Layer 9 of a small transformer language model trained on English Wikipedia (16 layers, counted from 0, width 96).
Take only the direct path to the model's output, skipping the later layers: a vector added to the residual stream pushes a token's score in proportion to its dot product with that token's output vector.

Output vectors of the tokens that the questions are about. A number n stands for n times 0.025.
" means": -5 -17 -23 -12 -5 -4 -19 -6 3 -13 2 -13 -3 -14 -6 -13 11 2 -14 4 -5 13 10 20 -2 13 -8 -11 16 -2 14 4 -12 4 -2 1 14 -12 9 -24 -9 -1 -7 -11 12 -21 -1 1 6 12 12 -3 14 0 -13 5 3 1 2 -6 6 2 10 3 0 -18 9 -9 -28 -4 -12 -18 5 -12 9 -2 -10 -3 -6 -7 9 -4 -7 25 6 -16 -8 7 7 11 -6 4 -4 5 -13 -6
" band": -2 -7 -2 1 -6 12 9 7 -12 -13 -2 -6 -4 1 7 -17 2 -10 -6 10 0 7 28 -3 8 4 -11 -19 14 12 -4 4 -12 10 9 8 18 -6 6 -2 1 -12 4 5 -3 -3 -11 -14 9 14 1 19 6 7 -19 0 5 9 -2 -12 16 -4 15 5 4 -13 6 -3 -9 -8 -19 -4 8 2 18 -3 5 0 0 9 1 -15 -1 -11 -11 11 -5 -7 5 28 3 -10 12 -13 9 -14
"ments": 15 2 0 -26 18 3 1 -16 0 -33 -23 -15 -14 -5 9 -24 3 -26 6 22 -28 -2 14 19 30 -10 1 -14 -4 2 1 -11 -3 9 3 -16 3 28 34 5 3 -5 -13 -17 14 -13 -28 16 23 23 19 13 -7 -16 -1 -3 17 20 7 -17 -15 9 -13 -1 -1 -5 -31 4 -7 -7 -10 -14 10 -5 22 1 13 -26 -38 -12 5 21 -13 0 -19 -18 -2 -12 9 -5 20 -16 20 12 26 9
" children": -2 -28 -9 -11 -17 3 -1 -13 -13 -19 -20 -10 -9 7 12 11 17 11 11 -4 -7 0 11 -2 3 7 0 -25 12 1 2 -2 -12 8 -9 -12 19 3 12 4 -9 6 -17 -6 8 -24 -3 6 10 14 18 4 3 -18 -15 -18 5 5 -3 4 4 4 0 4 4 -6 0 -3 4 3 -7 6 -5 -5 16 -2 11 4 -1 -7 -17 11 6 -1 -7 4 5 -11 11 6 18 -12 13 4 5 3
" couple": -3 -38 8 -18 2 -5 -6 -5 1 -22 -9 -23 -16 -6 19 -3 23 -2 0 3 7 -14 12 -10 -4 -6 -13 -33 7 -1 0 -3 -19 18 -2 -10 24 -2 3 -24 4 -13 -1 -12 4 -7 -13 10 6 2 2 7 7 -7 -10 -8 2 -6 -5 -6 7 -12 3 -3 -2 -6 10 -11 -1 -2 -14 5 -10 -12 2 -8 -9 -3 -1 1 -11 -4 -3 6 -6 0 -3 -3 10 16 18 -9 18 -5 5 -9
" ft": -5 9 6 -26 -14 -23 -28 -14 -26 -2 -17 -10 -8 17 16 -26 25 3 -19 -4 -13 -4 22 14 17 25 -29 -7 12 -2 -11 12 6 -11 5 -4 11 5 2 21 -8 -14 9 -12 -8 -12 -25 -3 6 -3 18 8 1 -24 -9 8 -5 10 11 10 0 8 10 2 -15 3 -2 5 15 -25 -2 -5 14 -14 3 -19 -21 -7 -11 9 -2 16 13 6 9 11 11 -13 3 -2 -1 -38 13 -17 8 -5
" ": 1 -2 -21 8 -8 -10 3 0 -5 -4 8 17 -3 2 -2 -8 -3 15 6 2 16 7 -12 2 -18 -12 -11 -2 -3 -1 5 6 9 -10 4 0 -12 12 -7 5 -27 -2 10 9 -4 3 -2 1 -8 6 -8 -10 3 7 -5 -1 5 5 -7 10 -10 -24 -4 25 19 -21 1 2 4 12 4 -6 9 -6 0 10 15 0 24 12 4 -9 -11 12 -1 8 -5 7 -9 -4 1 6 8 -2 8 13
" Los": -7 -3 9 -5 -15 -9 1 -5 5 -17 -24 2 -2 25 10 -9 0 -17 -4 13 -11 1 -1 4 0 13 4 -8 -12 13 5 -2 -3 15 7 2 14 -4 4 13 -9 0 -4 -6 2 -12 7 -2 5 6 4 -3 8 5 -5 3 16 0 7 -3 17 -15 10 -6 -13 -13 -13 2 -4 8 3 0 14 -9 8 -9 -3 12 1 -3 -6 -10 9 7 15 -2 -3 -8 6 -7 -1 -1 9 -14 8 -6
"ઓ": -14 -17 -4 -19 -2 -16 -53 -24 -17 -24 -27 -28 15 27 8 -17 19 -35 -22 23 -7 20 30 7 43 25 -34 -48 12 7 7 16 -23 35 -22 -32 52 8 26 -14 -11 -5 -32 -33 17 -26 -24 -19 23 25 32 22 12 -19 -36 12 15 18 21 -24 9 -7 24 -26 -41 -1 -27 -29 -12 -6 -60 -15 19 10 18 -63 -23 4 -93 -19 -13 -5 -11 21 17 -27 -17 -25 29 43 30 -27 8 -12 16 -24
" Call": -1 -5 -1 -15 3 -19 -1 -13 4 -4 3 5 4 11 1 -3 10 -4 -9 9 -13 9 -3 9 0 -1 2 1 11 0 9 -3 -8 4 4 -7 5 -1 10 3 -7 -15 -6 4 5 4 -4 -3 -2 13 3 11 2 8 -7 7 4 2 0 -20 10 -3 10 -9 -6 -4 -18 -11 2 1 -21 -2 2 -2 10 -6 -14 -6 -8 -13 0 -7 -3 12 7 4 -13 -10 7 -5 22 -9 -4 0 5 8
"shi": -6 -9 8 -12 2 -10 -20 -20 -2 5 3 2 5 4 -10 4 -1 14 0 20 11 -18 12 9 9 -8 10 -26 -14 15 4 -2 14 7 -4 -6 -3 4 11 3 10 1 -8 5 1 -25 -15 -7 0 2 22 27 19 2 -1 1 4 4 5 -12 11 -16 13 -16 -8 -13 -11 -6 -12 -5 0 -20 7 15 9 -1 -19 -6 -22 7 -14 -2 10 -3 -10 -16 -14 -5 15 25 -2 -5 -11 2 -5 -2
".": 4 -5 -7 -19 -10 2 -7 8 -13 5 6 -28 -11 -17 -1 0 3 23 -1 6 9 -18 17 -3 -12 -6 -1 5 3 -5 -3 -13 -26 1 8 12 2 -14 -16 13 -10 1 6 14 -6 2 -8 -7 -3 -3 5 -17 -20 -9 -12 8 -5 5 7 6 -6 -1 3 18 -8 9 -14 0 0 -16 9 2 -21 -8 5 12 4 -1 2 5 -8 -10 13 -11 15 -11 -12 0 -7 -14 -4 -9 -15 -5 0 12
" Ra": 1 -17 -11 -7 -7 -10 2 5 -1 6 -13 2 3 0 2 -7 -2 -6 -5 12 -10 14 -11 3 -6 -6 3 5 -2 12 4 -14 -7 4 -10 7 1 -7 4 -3 -5 -1 7 -9 -2 -9 5 -2 11 11 2 0 8 2 -4 6 5 1 4 3 14 -11 9 -3 -5 -9 -11 -14 -2 5 2 -4 3 0 -1 -1 -9 -4 6 4 -7 -9 -12 1 2 1 -5 -5 0 13 -5 -10 6 -7 -6 -11
" poet": -20 -14 -1 0 -6 -5 -18 7 -4 -17 -19 -6 10 0 4 7 8 7 -8 -5 -18 -5 20 -12 2 -2 -4 -6 9 16 7 12 -15 7 -8 -18 13 -4 6 -11 -2 4 -6 7 14 -16 -8 8 8 8 3 6 3 -12 -19 -7 13 14 0 -13 7 -3 17 -5 -3 -13 14 -3 -10 -5 -6 -8 13 18 6 -6 -4 0 -5 -12 -17 3 -3 3 1 -12 -19 -8 9 16 9 -3 13 -12 2 -6
" neighborhood": 1 -5 -10 -9 -3 -7 -13 -3 -16 -8 3 -20 -5 -1 6 2 15 -14 -16 5 -1 7 20 -1 14 18 5 -25 13 12 7 12 -2 5 -18 -3 24 -5 -15 7 -4 -11 -5 -12 0 -14 3 6 8 15 -3 2 4 -3 -8 0 18 2 7 -6 5 -2 4 6 -5 3 -8 3 -18 -12 -21 1 -9 4 1 -7 -10 5 -5 -11 -7 -4 9 -4 -5 3 -1 -2 -2 14 13 -12 14 -10 2 -13
"century": -26 -2 13 -17 11 -41 -5 -1 -22 -19 2 -30 30 -22 19 -4 -2 -32 -18 3 -21 29 15 -2 12 -1 -21 -21 20 -10 -18 11 13 4 -7 -39 1 -13 14 -21 -27 -5 -12 -13 -4 -4 -28 2 17 22 21 -5 1 -10 -34 -20 -4 19 15 -24 -10 13 47 -11 2 -16 29 9 1 -13 -8 -7 -1 7 11 -31 -9 4 -44 -9 -1 -14 -29 -5 -6 1 5 -20 22 3 5 -27 6 -23 15 -22
" NRHP": -19 7 -5 -23 3 -19 12 -14 -30 2 -25 -25 -11 -1 -12 -11 24 -5 -14 17 -19 -1 -5 6 23 20 3 -32 7 -5 17 21 -8 -14 -22 -15 26 13 24 20 -12 -21 -24 -16 -1 7 -8 17 3 3 9 8 -6 -4 -14 -6 -1 15 8 -7 -12 2 15 -18 -22 5 1 2 -25 -32 -14 6 30 1 14 -30 -26 -5 -14 -31 -14 4 11 26 -8 -16 -7 -10 15 17 15 -33 -1 -17 32 -9
" album": -6 -22 -2 11 -4 17 9 1 -22 -5 -2 -16 -12 13 9 -19 16 -6 -6 27 -15 0 34 14 9 8 -4 -6 4 -5 -2 28 -16 -2 10 -10 19 -3 10 -10 12 -1 13 5 -5 -10 -10 7 9 23 -15 -3 1 9 0 19 4 13 -5 -13 6 16 10 -6 -4 -7 1 0 -10 -8 -29 -4 26 -4 29 -6 -7 -3 -6 -8 -5 3 13 2 -12 7 -3 -7 2 21 24 -21 12 -31 20 -2
" water": -1 2 0 -6 -7 -13 -19 -5 -14 -8 8 -1 7 3 7 -6 7 -11 -9 -7 9 4 16 15 5 5 2 -20 20 8 6 -3 6 -8 -15 -12 15 6 7 2 -2 -2 -9 -16 6 -16 -2 -1 12 19 13 3 8 -8 -17 5 2 -2 2 2 -1 -14 17 5 4 2 -13 3 -12 -7 -6 7 1 -2 -3 1 4 3 1 -1 -5 -12 -7 -3 9 -8 10 9 7 11 10 0 -6 -2 8 -10
"AA": 3 -15 11 -3 -17 -3 -7 -19 -2 2 -19 -18 4 16 3 6 12 4 -11 -3 10 -8 -2 9 25 29 -23 -6 -2 -4 -9 -14 11 7 4 2 1 -2 -12 6 -13 -22 -2 3 14 3 -16 -9 -3 5 10 13 3 -7 7 12 4 -8 8 -1 12 19 8 -1 -4 9 2 -19 -21 6 -6 -2 2 -13 15 -24 -7 5 -21 -11 -24 -7 -3 9 5 -8 16 4 13 19 5 -21 15 -22 12 -8

Output weights of attention head 1. The head adds the sum of these rows, row i times number i of z. A number n stands for n times 0.03.
o0: -3 12 -2 -17 -60 -15 -22 39 -7 -24 -20 6 3 30 45 29 26 -6 19 22 -17 5 -48 2 34 40 30 82 -33 -38 -15 -24 7 -6 -22 -7 -5 67 4 34 2 12 -35 16 -11 15 24 33 39 -52 5 -25 -16 41 19 -5 9 32 -34 10 16 -17 53 12 -38 19 17 -6 6 -33 16 -14 -15 7 -29 -2 24 54 -31 -19 -51 0 2 -4 -18 -35 42 -3 35 -37 3 -8 11 -68 63 5
o1: -33 47 -26 6 73 38 -47 -9 -16 -23 24 5 14 7 -37 56 11 -2 -27 23 22 -29 8 -53 10 50 -4 14 -4 -12 3 48 24 -9 -54 -53 24 33 -11 -1 62 -26 -4 -29 -23 3 -12 10 5 -13 -7 -17 -4 9 -42 41 1 3 -11 -12 34 16 -1 -15 21 40 14 -15 -22 25 34 28 -28 -3 -4 31 22 -2 14 -9 -33 11 44 4 33 -85 28 9 -10 58 -12 -34 2 16 -18 -39
o2: -32 -20 1 23 44 -22 -32 4 6 30 33 -1 13 -25 1 67 -17 -16 55 9 -2 40 -24 -2 36 4 6 -25 -22 17 -19 14 38 33 -34 -3 -28 1 -14 -88 26 24 -4 -65 44 15 -3 -56 -13 10 9 6 76 -12 15 -75 -10 73 30 -5 12 5 11 -8 -32 -26 6 -5 30 -10 -34 -9 -8 59 -24 30 39 80 -2 -23 -23 -14 24 -36 -25 4 -41 31 4 27 -21 42 -28 -3 4 -5
o3: -36 22 -29 60 -39 -6 -39 20 25 24 29 -36 29 -17 3 17 -39 -14 -6 -22 13 1 -15 -25 -35 -19 50 10 52 -37 13 6 -13 8 7 38 -2 36 74 -12 -67 9 19 -18 -8 48 36 50 -26 -58 -17 5 23 -32 -17 -26 0 49 8 14 37 12 3 -37 12 -23 46 -12 -6 2 -19 5 -18 59 80 -18 47 -22 54 -39 -26 18 -21 53 -19 7 -39 -38 6 -22 0 -14 -13 -11 2 -31
o4: -35 0 -9 19 43 -19 -6 -39 72 27 40 7 9 32 14 -23 -51 26 6 15 -13 40 -36 9 -7 31 -26 40 29 9 26 -46 21 -14 3 32 -39 27 41 -11 48 23 7 -42 9 -15 -14 0 -3 36 -1 -12 -28 2 -31 19 -18 -4 34 23 -9 -38 -2 -47 -23 63 -41 -32 -22 10 50 -5 46 4 -11 43 31 -22 39 -38 15 25 -47 15 -1 12 16 20 11 -57 -30 25 33 -5 20 -37
o5: 29 -40 -16 -7 -8 -21 9 -10 -17 -5 -5 -10 4 52 6 13 -16 12 6 -22 63 -49 11 -14 -6 1 -8 19 -28 -23 -18 54 -12 -33 -24 -8 -21 -5 12 4 -29 -9 -48 28 -12 -38 -16 0 0 -43 -1 23 11 -41 -1 -37 47 3 48 9 55 -72 -18 -5 14 36 -5 35 19 81 7 -17 3 4 -12 49 11 26 -10 -12 36 40 -64 -1 -54 30 8 55 47 23 15 -11 -4 9 -19 33
o6: 4 40 -40 18 -4 -6 24 -26 -39 55 7 54 10 6 32 3 -12 -35 -5 18 11 19 -9 6 5 4 19 12 15 -29 -9 5 28 -35 4 17 -7 24 -14 50 -23 -62 13 -24 -33 32 32 -22 -10 5 -16 -9 55 -6 -37 52 -6 -35 71 17 -2 18 -10 58 -19 -9 -18 -49 11 4 -43 16 -26 -8 -19 -12 2 22 31 2 21 -15 -12 -27 -12 30 26 9 -57 18 22 27 -60 -33 -23 61
o7: 8 -10 45 14 -36 -19 23 2 -25 -14 -18 -17 -83 27 -47 13 -54 32 -8 17 50 31 -6 30 -28 -34 11 11 -8 -18 11 -11 8 16 12 -21 4 49 -42 4 -65 42 67 -74 -50 -18 -6 -16 -7 -25 43 0 28 1 -17 30 -33 -29 -51 6 15 6 5 -38 31 -16 -21 28 20 3 -16 42 41 0 -8 3 5 7 -6 21 0 21 -14 -17 21 -9 -2 -13 14 15 0 28 -3 -18 21 -20
o8: 10 23 18 -6 50 -34 -9 -36 -14 20 14 29 -38 -15 -23 39 29 0 -26 15 -23 -21 -27 10 -2 -29 13 -2 -23 -91 -47 -20 12 -7 18 2 8 8 40 -53 -12 -12 -4 6 26 -12 6 -18 -15 -18 53 -18 -8 -29 11 20 0 -25 -15 -7 14 -55 -40 -26 -9 -4 83 -16 -6 24 -7 4 20 32 -50 -10 29 -61 -44 -26 21 -44 24 -36 48 -5 10 -54 -16 -61 11 3 -49 44 -3 14
o9: 38 -22 -16 19 -21 -11 -23 -5 -34 -6 -41 -8 21 25 7 33 11 -58 -37 -9 -12 19 -24 30 33 -18 19 19 13 -38 -13 -21 -21 -39 9 64 24 -18 16 -12 34 -14 -12 -5 42 -28 -2 18 -5 1 -12 35 32 -5 32 49 -30 -28 67 46 -9 47 0 -27 7 -14 -48 9 -34 10 -9 53 -25 49 38 -46 -87 -20 -33 -14 20 31 -22 2 -25 -4 34 34 2 -2 24 -29 -26 -4 14 26
o10: -24 -9 -20 39 1 22 3 -25 -10 16 -19 29 14 23 24 10 7 -9 -4 1 -8 0 73 68 36 -9 0 19 7 37 9 -2 48 -14 -13 33 32 35 42 -16 19 40 14 -28 0 -23 37 -31 25 -15 16 -46 -12 -21 37 -32 -62 3 11 -10 51 -24 -35 25 6 -7 34 37 -24 5 38 -11 -19 -14 -55 -30 10 55 -13 44 30 -14 -32 39 26 10 30 33 -10 -12 -19 17 7 30 -4 -72
o11: -5 7 9 15 80 19 5 25 0 5 1 11 27 22 -24 -58 -5 -4 -26 36 -12 -1 9 16 45 42 62 -24 -10 42 -15 23 -12 -17 29 10 17 18 26 -13 24 -14 -29 10 -32 37 -28 12 -36 -32 46 29 15 35 16 34 -6 -37 22 -39 1 -17 23 -31 14 11 -26 -9 23 20 20 -59 3 -25 21 -24 3 13 -9 34 5 -50 -16 27 -23 -8 -70 -24 26 14 -2 -5 -26 28 15 -3
o12: 1 42 37 -41 2 3 30 24 -29 0 -16 -24 7 34 -27 2 5 1 12 -33 1 1 32 29 16 -15 -29 -8 43 -26 28 -24 -12 -49 -69 -16 -14 -22 -17 -13 -12 30 -16 -12 -25 64 -32 -77 7 -40 -12 42 -25 -38 -4 -37 -36 -12 -17 -45 -37 25 -17 -5 5 30 -11 -25 30 -2 8 -1 -34 -2 -11 11 -16 -7 15 -74 -65 6 -48 42 88 34 33 -32 16 -26 -5 -14 -22 14 -23 -14
o13: 51 -12 10 -24 11 -16 -9 -26 8 23 22 53 42 14 -59 -52 -46 6 27 -48 24 -15 -27 19 2 -20 -6 -11 25 50 32 -11 -22 23 43 -10 1 22 15 -10 12 -14 9 -16 -49 -29 -20 6 15 39 17 -6 -5 10 12 13 -19 43 -7 -36 25 14 20 37 -41 39 5 -7 31 48 -27 0 -46 14 -14 -24 -38 25 19 -73 2 -36 -32 -34 63 -18 -21 26 -9 -27 28 -27 44 65 -22 -22
o14: -6 29 5 -31 13 -21 10 3 15 31 -20 59 1 23 10 -11 -24 44 64 45 -47 38 2 -31 -29 -22 -16 36 -38 -18 -1 -7 -20 -3 7 -23 -20 -13 15 -41 7 -22 -14 -11 3 13 -23 8 35 -48 -37 8 -7 10 -3 -15 -3 42 9 42 17 30 29 22 35 14 8 4 37 20 -15 28 60 -16 47 -28 -55 -24 -16 -11 8 0 7 62 59 -6 -29 67 -1 -5 -54 31 -46 0 40 42
o15: -20 29 -59 -5 -8 -8 -20 41 6 -28 -90 22 -30 -20 -43 -33 -24 27 34 6 7 -4 7 13 -44 18 17 -11 -51 -13 -33 3 -24 29 5 17 -7 -3 7 -3 39 -21 -7 -30 -31 8 -23 4 -29 -58 13 19 -50 -34 20 14 -25 9 1 32 1 43 3 -50 -37 12 4 34 -20 45 -10 -33 7 -6 21 -1 33 30 1 17 -40 -7 -9 -20 -31 36 43 -15 -32 17 23 -30 -9 49 -25 -22
o16: 8 -29 28 2 0 -26 -15 -8 15 -36 -70 -16 25 27 -16 18 51 26 36 6 -34 18 19 -19 4 6 16 -46 22 -14 26 -3 5 12 -20 -5 -3 64 -3 -60 -48 -30 -13 17 -66 -22 9 68 -50 -4 -10 -7 -47 17 -11 7 -11 -5 25 -55 -18 57 -22 -12 24 -2 -29 -16 -39 -23 -28 -8 -1 0 -18 -21 7 -8 -28 -28 -6 9 26 -21 0 12 -22 41 -10 -41 25 45 46 35 -19 30
o17: 1 -1 25 -21 -8 -9 -12 -17 38 34 39 6 -50 -8 -45 22 57 -1 -31 40 -4 -58 15 5 -20 -4 33 0 20 39 -56 60 -53 -14 -38 -14 -11 34 -2 19 -25 27 0 -37 -9 8 38 -6 15 8 -14 -4 -9 -13 -15 -36 2 -3 55 0 7 51 26 -12 -52 52 -13 12 12 -5 13 -9 -29 -8 9 -10 12 -28 -58 -14 67 41 20 18 -12 4 -6 -2 -30 3 -5 6 -34 30 5 -4
o18: 69 -7 -20 -23 -15 -9 15 -44 38 53 19 -41 -20 72 -10 64 -15 -33 19 -21 -7 -8 9 12 -39 15 38 -14 -42 0 47 -45 13 29 -17 34 55 -58 5 -21 21 -22 11 -3 -40 -11 59 -9 -17 -3 -16 21 29 54 46 -14 47 4 -31 17 23 -2 3 11 -21 8 -16 -40 9 29 4 -18 36 -73 -10 1 -12 -12 -32 -8 -38 -1 -1 -33 -17 -22 -6 -29 35 21 -30 11 -9 -22 -44 -17
o19: -3 -2 -8 -11 -27 -76 -27 31 -37 4 21 -69 -22 -34 48 4 13 6 -28 53 -33 39 -5 -22 -19 -42 2 -62 -31 -28 -19 17 43 40 14 23 -8 -1 40 -12 -1 -41 -32 -29 -21 -47 21 1 12 -5 44 -23 -25 -25 71 10 -8 9 -5 -60 17 8 45 22 14 52 -26 14 11 -20 -24 16 -6 -24 14 57 2 30 48 5 9 36 16 19 32 4 36 18 11 -4 26 -11 -25 -8 11 -3
o20: 22 29 -18 -8 14 -27 4 -9 6 7 -12 7 39 0 -15 -54 8 -63 22 1 -3 -3 8 4 -21 5 45 8 -31 19 6 43 -33 -11 39 -2 15 -19 6 21 -30 -24 7 -79 25 -27 -25 2 35 -23 32 -43 23 36 -4 -59 35 -16 -34 23 -60 4 -56 -9 20 43 -3 9 -30 -37 -11 48 -29 11 -1 18 62 35 -20 22 8 64 -14 43 21 -11 -49 -26 -14 -21 0 -33 8 -42 -1 25
o21: 6 21 13 -78 10 9 0 43 -10 -9 -75 -16 -5 -47 39 -18 13 -26 -30 16 -15 -36 3 -58 -17 33 8 2 -19 19 3 -16 -3 30 21 36 -20 -43 0 -8 1 13 3 -64 -11 11 3 -13 62 -8 -8 -5 -7 17 -16 -8 0 17 30 -10 20 5 -16 -57 0 -25 33 -23 7 -17 0 11 40 19 -41 20 -44 8 16 8 18 -40 6 -16 -4 13 -2 -16 -17 -1 -52 4 -5 -8 -21 39
o22: 33 -53 -67 -26 31 -37 50 -12 -28 -5 -14 -28 -5 -36 9 11 5 43 3 -3 -5 -1 -3 -31 15 20 -28 -6 -21 -5 24 -3 24 -51 23 49 -6 -6 -30 -22 -14 -62 -5 11 19 80 -20 -45 23 -15 -27 5 -28 12 3 18 -19 -31 -26 16 11 40 5 -16 -47 57 -11 -41 17 -17 -24 -31 -44 7 -26 -10 45 -48 26 12 -6 15 -21 -6 -15 -4 6 -9 -3 -3 22 22 -11 30 45 26
o23: -9 -20 -36 -5 1 -24 4 4 -52 -4 -55 6 -17 -79 -29 44 -11 -1 -22 5 -8 1 -37 10 -5 -41 22 -5 2 -5 46 2 -20 -45 -47 10 2 33 -23 -38 17 48 10 24 -16 -16 18 37 17 28 6 -1 34 51 -40 -32 -3 19 4 -25 -30 -37 23 6 -18 -18 -17 -35 -45 26 54 -26 -33 -44 1 32 -17 13 19 35 -33 -1 -19 18 57 -16 -28 -9 3 -37 -33 -15 6 11 -11 5
o24: 24 31 -7 5 3 3 -12 -24 47 -30 13 -38 -8 49 45 -38 -21 15 -15 62 -59 0 30 -12 8 -34 28 -31 -11 9 11 8 -8 -20 -26 -57 -4 50 -37 23 -17 7 28 40 -18 -9 0 2 -58 4 -59 64 -2 -29 -13 -28 -75 0 -21 -38 -15 -6 5 -25 -48 3 23 -8 -30 13 -12 13 24 6 -16 -4 3 59 14 9 -4 -2 -14 -11 28 4 -40 -43 -30 39 -23 -4 -25 13 38 33
o25: 25 5 8 -71 12 31 -1 19 24 64 38 3 -59 1 1 26 17 -18 57 28 17 -33 -19 -18 1 -45 13 -1 52 -18 34 -14 8 12 -48 2 -27 -3 40 11 -22 -53 -8 -46 21 -12 31 50 -9 -14 -28 25 10 -29 0 -5 29 -15 -6 -25 -6 22 -7 3 14 4 -6 -7 -36 23 24 22 -4 -21 -25 -4 39 12 20 45 -34 -71 -55 0 -11 -38 25 0 14 -16 -3 -39 -16 2 26 -15
o26: -45 -16 -36 3 -21 -10 26 1 -37 8 20 7 -22 -37 19 35 14 17 56 6 23 20 -2 -61 39 15 41 40 48 23 24 15 -44 -18 24 27 12 -12 -10 27 76 34 0 16 -39 -30 11 27 3 23 7 49 -20 2 -49 -5 -27 8 -6 -16 37 3 10 16 5 2 -28 19 -23 4 -78 19 1 -21 -27 19 -14 -17 -23 -43 -25 23 -16 -8 -47 35 -47 -54 28 -6 -2 0 -77 -10 34 -57
o27: -24 12 8 -34 27 24 -4 -32 5 -36 52 -28 -62 -12 -61 31 -20 -11 -7 2 28 -15 -58 -47 59 32 24 7 42 -27 19 -41 -14 -20 -19 62 18 -18 -3 -47 -43 28 -8 27 -14 -30 -7 -6 -31 11 -4 -55 3 -42 52 7 -52 -21 -22 -19 -30 23 14 -3 -42 53 39 45 -45 15 -19 -1 30 -20 15 -7 -12 54 28 -8 -11 28 -8 34 -29 -22 -34 59 -3 12 13 -22 51 7 38 37
o28: 73 28 31 17 2 -31 -19 36 -26 -15 -15 0 10 -7 23 -11 9 -8 27 -68 -25 -19 2 17 24 36 10 -3 45 -10 -32 -43 -2 31 -57 51 -15 11 -26 20 4 24 31 -37 20 -21 -12 -15 -7 0 -1 18 -36 -8 -23 -15 -17 0 -53 19 58 -7 24 4 52 6 33 -57 32 2 -52 23 -37 -46 33 30 79 -6 -45 -1 32 -37 -40 -23 11 -21 6 9 38 39 -33 6 24 20 -5 61
o29: 2 3 20 19 46 3 27 -13 39 -49 -8 36 -20 -16 2 -5 20 8 -28 15 -17 20 -21 27 -38 -7 21 25 -24 54 -56 -78 -41 -15 -66 24 -23 -40 -3 16 -19 5 -4 19 -31 42 -2 -9 7 -13 11 14 8 34 47 -43 18 20 15 7 23 12 26 20 20 1 -19 -13 -18 40 -32 82 -27 35 -1 -3 27 -10 40 -11 44 -8 30 -31 3 58 18 -49 33 11 29 -45 -12 8 17 -6
o30: 2 46 -22 -33 -16 -49 24 26 32 10 26 -9 1 -31 19 6 44 17 6 -28 -11 8 -9 -18 72 -52 32 18 -42 50 32 50 18 -33 -33 7 -23 20 -5 23 -7 -5 -14 -5 26 41 -23 8 34 41 24 -21 7 4 22 2 14 -6 -14 1 50 19 -49 -19 34 -20 29 -9 0 41 4 -17 30 -11 33 -38 -44 -2 14 -6 7 5 27 -1 7 18 0 -27 -35 -6 23 8 46 -6 -17 -36
o31: -10 5 -93 -40 -24 18 -30 -42 5 -42 14 5 -53 8 -21 2 37 52 9 44 18 -8 9 40 14 22 -26 -7 7 -9 -37 -25 -25 33 -17 46 -35 28 3 -30 -48 -42 2 23 -1 40 -33 14 -16 -4 4 25 17 71 -10 -23 -28 53 19 11 -30 -7 -13 40 20 10 13 8 -1 -51 -17 -24 7 9 14 24 -7 -17 -15 -1 54 -19 -52 8 3 35 16 -4 19 2 -27 -49 -31 -19 -64 -51

Each question shows a token from some text and the vector z that the head gathered there. A number n stands for n times 0.049.

"-": 1 -8 -4 -16 5 14 10 -34 -9 31 10 3 -7 -4 -17 7 6 -13 -14 16 -36 6 -15 26 3 27 2 9 2 -11 -6 -7
Pushed up most: " water"

" ": -31 -7 -14 6 8 0 17 -16 -6 15 -4 3 -8 -27 -7 5 2 -23 7 19 -3 -8 -13 21 -29 4 24 14 4 -6 -2 13
Pushed down most: "ઓ"

"s": -32 20 -11 -12 9 -1 6 -40 13 31 -5 19 -26 -17 -2 -19 46 -35 -25 18 -10 -7 -30 26 31 12 7 -26 17 -3 -5 14
Pushed up most: "ઓ"

" O": 14 5 -12 -4 1 5 9 -38 -16 41 1 -10 15 -14 -21 26 25 -11 -27 21 -9 -9 -30 -4 -4 21 -8 -2 -4 -19 -8 7
Pushed down most: " "

" Call": -2 -24 -49 1 43 -11 43 -57 11 26 -1 26 3 47 44 -47 52 12 4 36 -38 -24 15 2 21 13 28 -55 8 44 48 0
Which three tokens does it push up most, strongest first? " Call", "ments", " Ra"

"ion": -19 10 -12 -10 16 5 11 -33 10 25 2 20 6 -10 -9 3 42 -33 -29 35 -2 -18 -20 0 32 7 -2 -18 -5 -15 -2 4
Pushed up most: "ઓ"

",": -19 -10 -18 -17 2 14 3 -25 -6 8 -8 -9 2 -24 -10 19 0 -8 -17 26 -16 16 -5 26 15 22 8 4 -6 12 -14 5
Pushed up most: "."

" Bas": -7 14 1 0 4 0 0 -34 5 28 -13 12 -7 -8 2 27 48 -26 -26 29 18 3 -42 19 -2 2 3 -20 21 9 4 19
Which three tokens does it push up most, strongest first? "ments", "ઓ", "century"

"Background": -19 5 -19 1 -11 17 -18 -25 -10 7 5 9 -1 -13 -8 10 10 -12 -17 22 2 -5 -17 15 6 -3 9 6 7 2 -12 11
Pushed down most: " Ra"

"mp": -16 -1 -8 -8 -17 -6 -16 -3 -14 -4 -4 2 -7 -9 1 13 -3 -16 2 21 -10 -1 -21 5 2 10 12 -12 0 10 -1 11
Pushed up most: " band"

" Dean": 0 -17 -23 11 -10 17 -17 -15 -23 1 -16 1 -10 -7 -11 30 -1 -9 4 26 -19 -2 -9 4 -9 2 28 -2 -6 2 -7 9
Pushed down most: " water"

"0": -20 2 -15 -9 11 15 23 -26 23 19 -9 20 -22 -10 -13 -34 19 -50 -26 1 -5 -11 -17 25 18 -2 -3 -3 1 13 -1 4
Pushed up most: " "

" during": -26 11 1 5 25 -5 16 -6 1 25 6 3 -5 -2 4 -3 22 -27 7 22 2 0 -6 15 4 0 4 -7 -15 7 0 10
Pushed down most: "."

"ies": -2 -3 -5 -6 -27 18 -21 -21 -16 38 4 11 32 -21 -22 35 40 -18 -25 22 4 -28 -19 1 -9 9 -38 1 22 -19 -16 28
Pushed down most: " Ra"

" the": -16 0 -6 -2 26 21 16 -31 9 -5 -11 -2 -1 3 2 13 11 -27 -17 8 10 8 -26 28 -2 -4 17 -1 0 -3 -1 13
Which two tokens does it push up most, strongest first? " ", " means"

" and": -11 3 -1 1 14 7 6 -6 10 19 -1 15 -11 11 5 14 1 -4 -23 18 -5 22 -44 33 -9 29 28 -7 -5 25 6 10
Pushed up most: " Ra"

" out": -9 11 -8 -14 -10 -4 -3 -16 -10 -12 16 -12 -14 -7 -3 -2 7 -9 2 23 -5 -10 -23 11 4 12 33 9 7 4 -3 11
Which two tokens does it push up most, strongest first? " neighborhood", " children"

" that": -18 -12 -14 -13 -15 6 -20 -6 -4 0 -1 9 -16 -5 -6 23 15 -21 6 28 -8 0 -24 14 -7 9 13 -1 -2 4 -8 0
Pushed up most: " couple"

" Swan": -18 -22 -10 -9 -1 14 12 6 -22 27 15 20 -10 0 -8 23 -18 4 -20 30 -22 8 -13 -7 -9 12 35 -4 -14 -7 -13 12
Pushed down most: " poet"

"west": -22 -6 15 1 15 -23 23 -10 -5 2 28 7 25 16 -17 4 16 -18 3 29 16 -30 -31 -11 -3 14 7 9 -6 7 16 32
Pushed up most: " water"